Layer 10 of a small transformer language model trained on English Wikipedia (14 layers, counted from 0, width 96).
A neuron's activation on a vector x is GELU(weights . x + bias), where the dot is the dot product.

Input weights of the MLP neurons that the questions are about. A number n stands for n times 0.0081.
n9 (bias -0.026): 7 32 54 6 -3 -73 -5 -1 -45 -38 5 -23 -19 -22 -39 26 35 2 -34 -11 -21 18 -3 21 -14 15 23 9 -21 -22 13 32 42 1 21 -12 15 -26 29 21 39 -3 -24 67 37 46 -7 3 -47 -15 -30 11 17 -41 -13 28 -14 -18 -34 -87 5 -33 6 -10 22 8 57 14 -19 34 25 -6 -59 -42 23 33 -31 28 -30 -23 21 -4 -16 5 -14 29 14 -24 32 -71 -43 22 -15 44 35 40
n81 (bias -0.061): 1 2 18 -23 2 49 16 36 4 -25 -2 -33 -9 -5 -30 4 -9 32 -50 -28 11 34 -12 -40 -3 6 -31 0 45 -42 35 57 -9 12 -7 -44 -41 28 0 -2 23 -14 6 28 -34 -5 7 70 -18 24 8 -20 0 28 10 -29 23 -51 39 -20 -12 -54 -1 -5 5 12 1 46 -6 43 5 30 -30 -39 46 -2 7 -19 -38 -21 15 -10 36 5 31 2 42 10 15 -13 -10 4 40 19 31 -16
n86 (bias -0.186): -4 -27 -5 38 1 -49 49 -18 -26 37 21 -9 -21 0 -10 -95 12 56 -10 -12 20 2 22 -15 -31 11 19 9 7 0 -17 54 -72 31 -32 13 -47 58 -6 4 66 -26 29 -9 -1 -69 -12 -11 -23 -49 -5 -3 -38 11 -33 35 -1 -16 8 18 32 -35 -40 -36 -45 -4 18 -2 -19 -5 36 27 27 -11 15 6 5 -39 29 12 38 -52 43 -26 23 40 9 8 -62 7 40 -6 58 15 14 -23
n88 (bias -0.253): 41 33 11 10 -25 -27 -3 44 -18 -34 -30 -55 17 18 3 43 -32 -18 5 -18 19 41 -20 -3 0 -9 24 -82 4 37 26 30 -12 -5 53 15 -11 30 6 16 -14 -44 59 -4 2 45 24 -48 -7 25 18 22 11 -30 -38 -56 10 -2 18 -24 15 29 -12 -3 40 -9 11 6 41 -26 -8 -55 34 4 18 42 -21 -12 -21 11 18 -56 -18 -56 42 -7 22 51 -10 21 -9 -26 60 -8 -12 -20
n97 (bias -0.149): -17 45 -1 -14 41 -42 -13 -47 -12 19 -19 -48 -2 1 -27 -10 0 18 -45 75 -2 15 19 -20 6 9 -1 -22 -4 11 14 41 4 25 25 36 51 -5 3 -23 45 -21 -55 -27 64 7 -33 20 -3 -3 -54 -15 -10 2 22 -10 24 44 -32 -26 44 -2 32 -64 19 17 13 -28 -37 15 -10 15 9 -2 54 -11 -12 59 -31 -26 32 -18 40 -27 13 -18 -14 -22 -14 41 50 -18 -20 59 -33 53
n111 (bias -0.318): -69 -10 11 10 43 14 -12 15 17 12 -26 -36 -17 -5 9 -51 -5 56 -17 16 21 6 12 -34 -1 9 18 34 46 -18 -17 1 -5 -11 32 -1 16 9 -16 -14 1 61 -33 37 17 2 -3 -42 -2 13 -10 -57 -67 7 35 -23 -43 -9 18 0 -37 36 -33 -47 -46 28 -22 3 2 26 14 22 -26 -33 -7 39 -4 29 -42 32 24 -26 76 19 -21 0 3 39 -6 -46 -41 -17 13 -36 69 25
n119 (bias -0.111): -40 -16 10 20 6 80 -14 58 5 -5 -46 -19 4 9 -20 -44 -32 -37 -27 50 33 53 -25 26 -24 -3 -34 -51 -24 -48 48 -29 -39 27 4 8 -5 48 18 26 -8 -12 -7 24 -19 -7 -21 36 14 0 -6 12 40 10 30 14 59 -14 31 31 -19 -13 23 16 -24 -10 -37 -21 21 0 6 -6 -19 -7 31 -36 -39 -9 16 -19 -38 -32 35 -7 18 -47 0 25 42 9 -22 -31 -19 27 -4 27
n158 (bias 0.019): 4 24 35 30 -38 -14 -7 25 14 -51 21 23 -47 19 10 -19 11 -41 19 -24 -5 22 20 9 30 25 -9 15 -31 -13 17 10 -77 -7 -28 -29 -22 18 -22 -26 -9 -43 -53 -1 -21 -19 6 62 20 -4 -3 7 84 32 -12 -24 16 -40 -20 -13 -13 -16 22 5 23 9 -31 29 8 11 -34 -27 15 3 -4 -50 24 -67 67 55 -2 7 -16 -35 38 26 -2 -18 11 12 4 -2 -25 -20 2 14
n173 (bias -0.180): -11 -4 -23 -6 -5 -7 3 23 10 13 24 -51 -18 60 -4 16 -42 43 -50 19 0 -34 82 -41 -22 22 -24 -19 -6 -45 -20 44 -15 -34 -41 -43 -18 -4 -17 3 17 32 -13 -14 -12 34 -9 3 35 12 22 -3 -2 15 -23 -25 -82 20 68 27 -39 -38 13 41 -11 21 10 45 13 13 21 25 30 -36 37 10 1 -36 -61 -13 65 38 12 -4 -61 4 -53 44 -60 -14 -50 14 6 -1 52 12
n182 (bias -0.051): 30 -6 2 -34 -33 -61 47 -2 -25 -43 -29 -38 37 -20 -28 9 3 23 -4 18 -3 64 -59 -24 56 -39 -44 17 33 33 11 -11 -53 21 -20 24 8 12 29 -15 -27 -49 -19 9 29 12 -3 -3 -44 15 30 -65 -3 11 3 16 30 -32 -18 21 11 32 37 32 -19 -3 -9 -25 36 -4 -12 -23 27 -3 -10 2 -25 18 6 39 -1 -45 25 0 34 -2 -3 -57 12 -34 25 9 -25 20 -46 33
n187 (bias -0.263): 8 7 -27 -35 -17 1 69 10 -18 -25 -24 -6 -13 13 -13 -70 -8 25 -7 -3 25 4 48 -29 31 16 22 3 -28 -7 49 -4 -25 5 0 -36 20 -1 -17 -32 45 -58 -26 22 -14 17 -13 -6 44 20 40 -15 5 7 18 48 -56 -18 44 4 56 -8 27 64 -7 -62 11 -17 -25 -37 52 17 0 14 -1 0 44 -3 -87 14 11 6 -43 -36 -12 -40 -15 -22 16 -28 58 -41 -45 38 16 19
n243 (bias -0.020): 48 36 -37 -19 -11 36 -9 11 -42 -21 36 21 16 31 -22 -21 -34 30 -57 12 -33 46 77 -7 -12 34 7 17 33 -6 18 -22 -30 -41 -52 28 66 -12 40 -6 -12 -43 26 -9 -39 23 -1 37 15 10 2 3 -47 -9 13 -66 3 -4 -15 -16 30 -8 0 14 -39 4 -19 -29 11 3 11 21 28 30 -20 4 46 42 -12 -33 -24 -8 12 -3 -6 -2 -28 -40 8 -20 -25 -18 11 2 -62 4
n258 (bias -0.256): -6 -74 26 48 1 66 16 84 4 -58 -1 -39 -18 18 -7 -19 7 27 3 -37 -45 9 11 -20 -4 43 -44 -19 -4 -33 0 -21 -41 -26 23 41 -14 -49 11 -3 26 4 29 -12 15 31 22 -19 2 35 0 -63 24 20 -8 11 22 -13 19 25 -1 8 17 46 -47 -48 -9 -43 0 38 -21 10 -27 40 47 -46 3 -10 -12 22 22 27 0 35 -10 -29 -22 -26 -65 6 -1 -10 -27 18 -18 31
n259 (bias -0.238): 14 14 12 18 17 -45 -2 11 -4 -16 -92 -2 10 2 13 3 22 -30 26 -19 -40 13 -28 44 19 20 15 -18 2 -21 -22 -25 -2 -32 20 44 -20 11 3 5 11 10 -16 36 7 -47 56 52 -50 9 -33 -30 47 -51 -24 -47 20 32 33 11 -15 19 14 14 -53 38 -76 -44 -14 55 -69 22 7 10 18 2 9 3 26 -12 44 -45 2 10 50 36 56 23 -3 35 11 -35 27 -25 16 3
n271 (bias -0.191): 5 4 2 29 25 44 -30 17 44 -61 -27 -31 -20 -23 -12 15 -41 16 -4 35 -34 -60 25 -2 -25 -32 17 -26 -5 23 -26 -3 32 21 -5 3 31 -9 -16 36 -16 -1 1 -26 -17 -24 -47 39 42 5 7 20 65 28 -43 -65 -24 -39 -26 -32 -5 19 -7 25 -24 -29 -36 -33 30 -23 -19 -18 5 5 40 20 15 39 30 1 20 42 -25 4 7 -62 -24 -52 20 -37 63 28 -39 7 20 -13
n278 (bias -0.051): -19 -34 -32 -8 -3 -14 36 52 10 -37 0 34 -30 -61 6 -44 -18 -24 -32 -26 13 2 8 -8 -22 -11 16 26 19 -85 14 -45 -19 -26 -13 -13 -6 7 30 31 -1 35 11 9 61 5 -57 27 -27 39 -48 -73 27 -9 -19 6 2 1 -23 51 10 2 24 27 -22 -37 -6 32 24 7 -9 -13 -18 -8 -8 10 -30 15 3 8 -1 62 28 43 -17 5 -2 33 29 -22 -23 25 28 23 20 30
n295 (bias -0.168): 21 -26 -32 -23 -4 -48 2 -63 56 -33 0 -93 -11 -42 -36 17 67 34 22 51 28 -16 -58 27 -13 22 -38 23 -9 -12 32 21 55 9 53 9 -33 36 2 63 43 -21 -20 24 -8 -45 -10 -27 -61 46 51 17 19 23 -5 7 -30 -23 -39 -46 -26 3 8 -26 22 1 -1 -28 20 -33 -65 2 -45 14 9 32 -23 -21 62 0 -5 -30 25 -41 46 -36 -2 -10 30 23 30 6 9 7 -1 -25
n315 (bias -0.136): -9 40 52 20 1 2 -9 17 -58 -30 -36 31 -26 30 -14 -17 -32 -27 60 40 -7 2 -2 13 -13 9 -9 -29 -19 40 -21 -51 -20 15 22 0 -1 29 30 -22 16 -25 -14 -35 22 19 -5 16 33 22 -42 -19 58 -80 29 -1 33 23 -10 10 12 -23 -30 -12 -45 -50 10 -16 -24 19 -25 7 -21 67 22 0 28 -4 10 -31 -13 -51 30 -59 -21 37 5 21 -30 43 62 35 11 -17 -21 8
n321 (bias -0.153): -33 9 29 40 12 37 -27 -21 -5 13 13 -8 34 15 39 -29 -17 44 14 17 -19 -29 -18 -1 9 16 41 20 -1 6 39 32 -34 -3 15 -39 -22 -54 14 -6 81 7 10 7 -21 -22 -26 5 -10 -17 -12 45 34 29 -14 -9 32 -16 53 71 -32 -4 34 3 -21 -69 -35 1 -11 -51 21 9 71 -56 54 20 -37 10 17 22 19 -16 23 -49 -26 -27 -25 17 7 -14 4 -9 -11 31 14 -38
n359 (bias -0.168): -68 10 -4 19 17 41 40 14 41 -5 -66 0 -23 1 39 24 2 -17 -10 23 -37 82 12 22 -10 -9 -31 -47 9 -9 0 -10 -12 -5 18 -21 53 -40 38 -4 0 -8 15 28 1 24 -5 30 44 -50 16 19 -44 48 12 53 -33 15 0 26 10 40 20 34 -44 -42 -43 -23 30 -20 4 36 -34 -60 -41 -19 25 -26 -51 49 -25 -1 -63 -7 -15 -39 -60 18 17 4 8 -37 -33 -6 -9 40
n376 (bias -0.132): 57 -14 59 -13 -92 0 44 -42 -25 -56 -71 1 -65 -4 4 -30 -17 51 -33 -27 21 27 -11 -25 -23 7 -12 -29 9 -4 -12 15 -24 -9 44 28 -39 -6 26 -1 54 -3 19 -34 -15 18 9 36 -42 -6 -19 -20 -1 19 -38 46 31 -42 21 37 1 43 -29 14 -50 -30 -28 29 -12 -6 -5 -43 23 -27 32 -5 8 -32 55 30 12 23 28 -14 43 41 49 4 -6 -35 24 36 28 18 -7 31

Each question shows a token from some text and the vector x that enters the MLP there. A number n stands for n times 0.076.

"ub": -16 8 3 14 6 16 -65 -19 13 15 36 5 -30 13 -13 27 -15 -4 3 17 -14 -11 -16 -3 -18 -11 1 19 1 -14 -45 -21 54 0 27 11 13 14 -16 -14 -19 37 19 -15 16 -16 7 -7 -7 -7 0 13 -13 29 -12 1 -19 8 19 -26 -8 12 18 62 6 -13 31 -7 -3 -15 7 -1 -11 44 -21 -26 -4 -19 3 -9 -26 -5 -48 -1 -2 -10 2 -23 8 -1 18 -14 17 -11 4 26
The most active neuron and its activation: n271, at about 5.6

" the": -18 -8 6 23 13 6 -11 -47 -25 0 28 23 -5 -5 -12 9 -12 -38 -20 0 37 1 -17 -9 12 9 -14 15 1 1 -1 -15 18 5 27 -17 -5 6 -10 -37 -16 -7 6 -4 5 1 0 4 -35 22 -13 -6 -14 33 13 -19 9 -10 32 0 8 16 7 59 2 -19 36 -4 -8 38 48 -23 8 18 5 -28 10 -20 -3 19 -53 -3 -18 10 -21 0 -6 -12 -10 2 13 -28 5 10 10 -24
The most active neuron and its activation: n187, at about 3.6

" ": -16 22 5 -2 16 15 -1 -39 28 11 -16 24 -12 -26 17 1 2 -1 -20 -22 6 9 -19 2 10 10 8 25 21 25 -21 5 36 -11 33 -3 -18 0 -10 -16 -19 3 -26 -12 -4 3 4 -14 -31 14 -15 -20 -30 28 22 -13 7 -2 47 -9 7 3 3 58 0 -22 60 -4 -21 -4 35 -33 3 17 6 -21 -10 -11 4 -31 -34 -6 -23 -27 -6 24 -10 -19 -22 10 11 -23 14 -1 1 29
The most active neuron and its activation: n187, at about 2.8

"ri": 4 13 -5 8 7 1 -50 -22 -3 28 18 -19 -8 37 11 15 15 2 8 0 33 24 -26 15 17 -5 17 29 8 -11 -9 -2 16 -25 35 19 -18 -7 -4 -22 -35 5 1 -17 -4 -12 -1 4 -7 8 -17 -2 -36 13 -3 -8 -6 -11 -5 -36 6 -6 -5 43 -28 5 64 -13 -35 -15 -11 -23 30 17 24 -33 0 -24 -19 -2 -7 -21 -6 -2 -46 -4 11 -10 34 -8 41 -14 25 1 0 20
Which neuron lights up most? n97

"\n": -22 12 4 14 20 20 -20 -34 31 7 11 -12 -5 -9 26 21 -19 -53 -6 -14 28 23 4 0 19 -1 17 21 5 7 -23 -9 38 16 28 -8 -12 -12 28 -27 -31 37 -29 -36 6 -22 -3 -15 -31 17 -17 -1 -32 23 -6 -7 -3 0 30 -11 -13 7 7 32 32 -20 44 -11 -5 29 40 -20 13 6 -6 -26 -1 -17 -32 -9 -50 3 -6 15 4 28 -12 22 -40 -7 -12 -22 -6 5 -1 -3
The three highest activations, in order: n111, n359, n173

",": -26 15 12 5 9 -4 -3 -25 25 9 16 6 -17 -23 15 -8 -5 -31 13 -7 19 14 16 14 24 1 -1 18 12 28 -12 -6 49 7 26 10 -21 17 -22 -16 -37 -15 -5 7 26 -26 3 -3 -5 2 -14 0 -24 26 -27 1 7 21 9 -3 13 11 6 61 7 -18 38 10 -11 21 31 -20 -7 7 -21 -55 -11 -26 -3 -10 -36 2 -36 -13 -39 7 -25 16 5 -39 13 -14 -16 -4 2 13
Which two neurons fire most, strongest first? n359, n187

" Ho": -5 5 -19 -15 0 -28 -31 -14 -11 9 22 12 -7 -7 10 19 -6 -25 -15 4 21 28 -6 0 21 -7 0 26 -8 15 -22 7 3 -4 19 23 15 7 10 -31 -33 3 21 -38 -9 -7 30 10 -35 20 -27 -8 -17 30 10 -17 -13 2 16 15 -13 15 9 65 -16 11 48 12 -8 0 43 -36 -3 35 11 -30 -14 -27 9 0 -36 -12 -3 22 -29 -9 -19 -37 -16 -2 -2 -7 2 8 20 -1
Which neuron lights up most? n182

"s": 17 19 -12 -14 1 39 -17 6 10 -10 14 32 -21 10 -2 17 19 2 9 -21 20 -33 -25 -31 16 -23 -18 19 -8 -18 -18 11 32 12 13 9 5 9 4 -15 -24 25 11 2 6 -26 4 19 -23 3 -6 12 7 7 3 16 18 -4 20 -1 15 -7 -4 27 -42 14 40 -24 -24 32 15 -50 10 31 -9 -18 16 -24 -23 -25 -35 -4 12 14 -30 0 -32 0 2 -17 5 -39 36 -19 18 -12
The three highest activations, in order: n81, n258, n315

" President": -18 -34 -9 16 15 -3 1 -12 -28 3 9 15 -7 -2 -1 16 -5 -56 25 6 14 30 9 7 30 -17 -11 16 -3 -17 -6 -10 19 -16 5 13 -20 28 28 -11 -53 -14 -7 -12 3 -8 19 5 -17 -19 -30 -23 -10 40 4 -5 16 16 37 -3 12 36 1 40 -34 -17 39 -27 -10 24 7 -54 13 11 4 -20 -5 -21 -10 -24 -63 -1 15 29 -13 24 -16 20 0 8 8 -27 9 20 2 -2
Which neuron lights up most? n119

"ru": -7 20 -26 -13 8 24 -47 14 36 15 9 8 -2 40 -15 28 1 -28 -17 1 12 -20 -24 -11 15 -25 35 3 -3 -10 2 -14 38 -17 9 8 23 32 13 -18 -42 17 -10 -1 15 -40 -4 1 -27 -6 -23 -3 -26 25 4 -8 0 -6 22 8 29 -2 -1 53 0 -9 37 -2 -22 -13 64 -23 -17 10 17 -28 -3 -19 -24 -7 -16 -32 -13 6 -37 -10 8 5 26 -4 1 -17 15 24 -4 14
Which neuron lights up most? n119

" to": -8 28 -8 2 28 3 -25 -14 -46 -3 -2 17 14 -14 -8 21 -12 -51 0 -12 27 15 -6 -34 52 0 -8 18 8 15 -17 11 35 -6 20 -5 -8 16 -13 -26 -33 -13 7 10 12 6 2 -7 -32 -10 -33 -19 -29 26 7 -22 2 9 25 -10 4 6 8 53 -3 6 35 -20 10 33 -3 -42 23 8 3 -6 -12 -30 9 0 -16 -4 -14 5 -22 8 -11 20 13 0 -4 -23 5 22 11 -11
The most active neuron and its activation: n88, at about 4.4

" Ch": 0 16 -1 -3 2 2 -15 -31 -21 -1 -10 -5 -25 7 -12 18 -12 -20 -3 -2 15 49 -6 -23 9 -13 -15 28 23 -12 -4 -1 29 -14 17 -9 6 31 11 -7 -10 3 7 -55 -18 -9 34 12 -30 21 -16 -19 -12 19 -8 -9 8 -8 37 19 17 14 3 54 -17 -7 40 -3 6 4 21 -58 3 22 -17 -47 -15 -28 -5 -14 -33 1 -8 1 -40 26 -13 -16 -3 6 13 11 24 6 12 30
The most active neuron and its activation: n376, at about 7.6

" English": -39 -11 -18 15 -13 -17 -37 -24 9 4 2 34 -14 -14 0 7 -22 -35 1 -4 4 18 -14 -6 38 -5 10 20 -24 0 -25 3 23 -1 0 -27 5 9 21 -23 -25 -3 2 -31 -1 3 9 -12 -14 17 -13 8 -10 59 -5 -7 -5 -5 9 -18 8 26 6 46 -14 -2 44 -2 -4 26 32 -32 -7 46 -10 -28 14 -33 19 -26 -42 -1 17 2 -7 15 6 -26 0 17 14 -5 12 24 9 -6
The most active neuron and its activation: n158, at about 3.3

"ho": 14 36 7 14 21 24 -53 -32 -18 9 13 19 -21 27 -3 19 -3 21 24 -22 40 -8 -26 -1 -7 0 -4 0 -18 -16 -34 1 12 3 18 8 21 31 24 -9 1 6 -15 -30 -2 -11 12 12 2 -18 -4 2 -28 21 2 4 -11 6 18 -17 18 -2 18 19 -26 37 64 -20 -24 -9 4 -16 7 10 -5 -49 -5 -29 -4 0 -33 -3 -7 44 -26 -22 -35 -17 -4 -21 -1 -17 8 14 27 -2
Which neuron lights up most? n173

"y": -5 14 1 2 -5 7 -46 -16 11 39 13 13 -34 -7 5 4 -9 -12 20 7 15 -7 -12 6 -21 3 -11 7 -1 -11 -38 3 38 -6 32 -12 0 -7 -13 -34 -30 2 29 -25 -1 -15 -3 -22 2 2 -5 5 4 35 14 -12 -2 21 -15 -54 6 8 -2 56 12 -6 61 5 -29 -16 16 -17 14 39 -30 -24 21 6 -1 -8 -3 -29 3 29 -12 0 -6 -29 18 13 11 -24 21 4 11 -1
Which neuron lights up most? n271

"od": -14 -15 -14 25 14 21 -27 -24 -6 2 -5 15 12 -15 -16 15 -7 -7 -8 15 15 12 -9 -17 -3 -6 -13 19 -5 -1 -41 -14 13 8 24 -8 19 10 0 -16 -14 2 -4 -44 3 -36 -19 18 -8 -4 -13 28 -16 37 8 -14 27 -11 -7 -44 24 29 -2 59 -36 17 33 -3 10 7 42 -50 -7 52 -28 -13 16 -23 6 -10 -24 -2 4 5 -10 6 0 -28 0 -21 17 -12 22 18 18 -4
The most active neuron and its activation: n271, at about 5.7

" Con": -25 -15 -25 -9 19 13 -2 -24 -13 -12 26 2 21 9 -6 10 -2 -3 1 -11 8 28 -20 2 32 11 1 0 31 -39 -10 4 17 19 -29 -11 -16 -4 17 -33 -12 19 3 -3 13 -38 3 25 -42 -9 -24 13 -4 25 0 -10 -7 -4 32 -4 -11 6 5 20 4 -1 78 -14 10 22 -10 -34 11 36 28 -24 -8 -20 2 -13 -45 -36 14 16 -16 20 -12 -36 -8 10 13 -7 22 19 6 -1
The three highest activations, in order: n81, n182, n86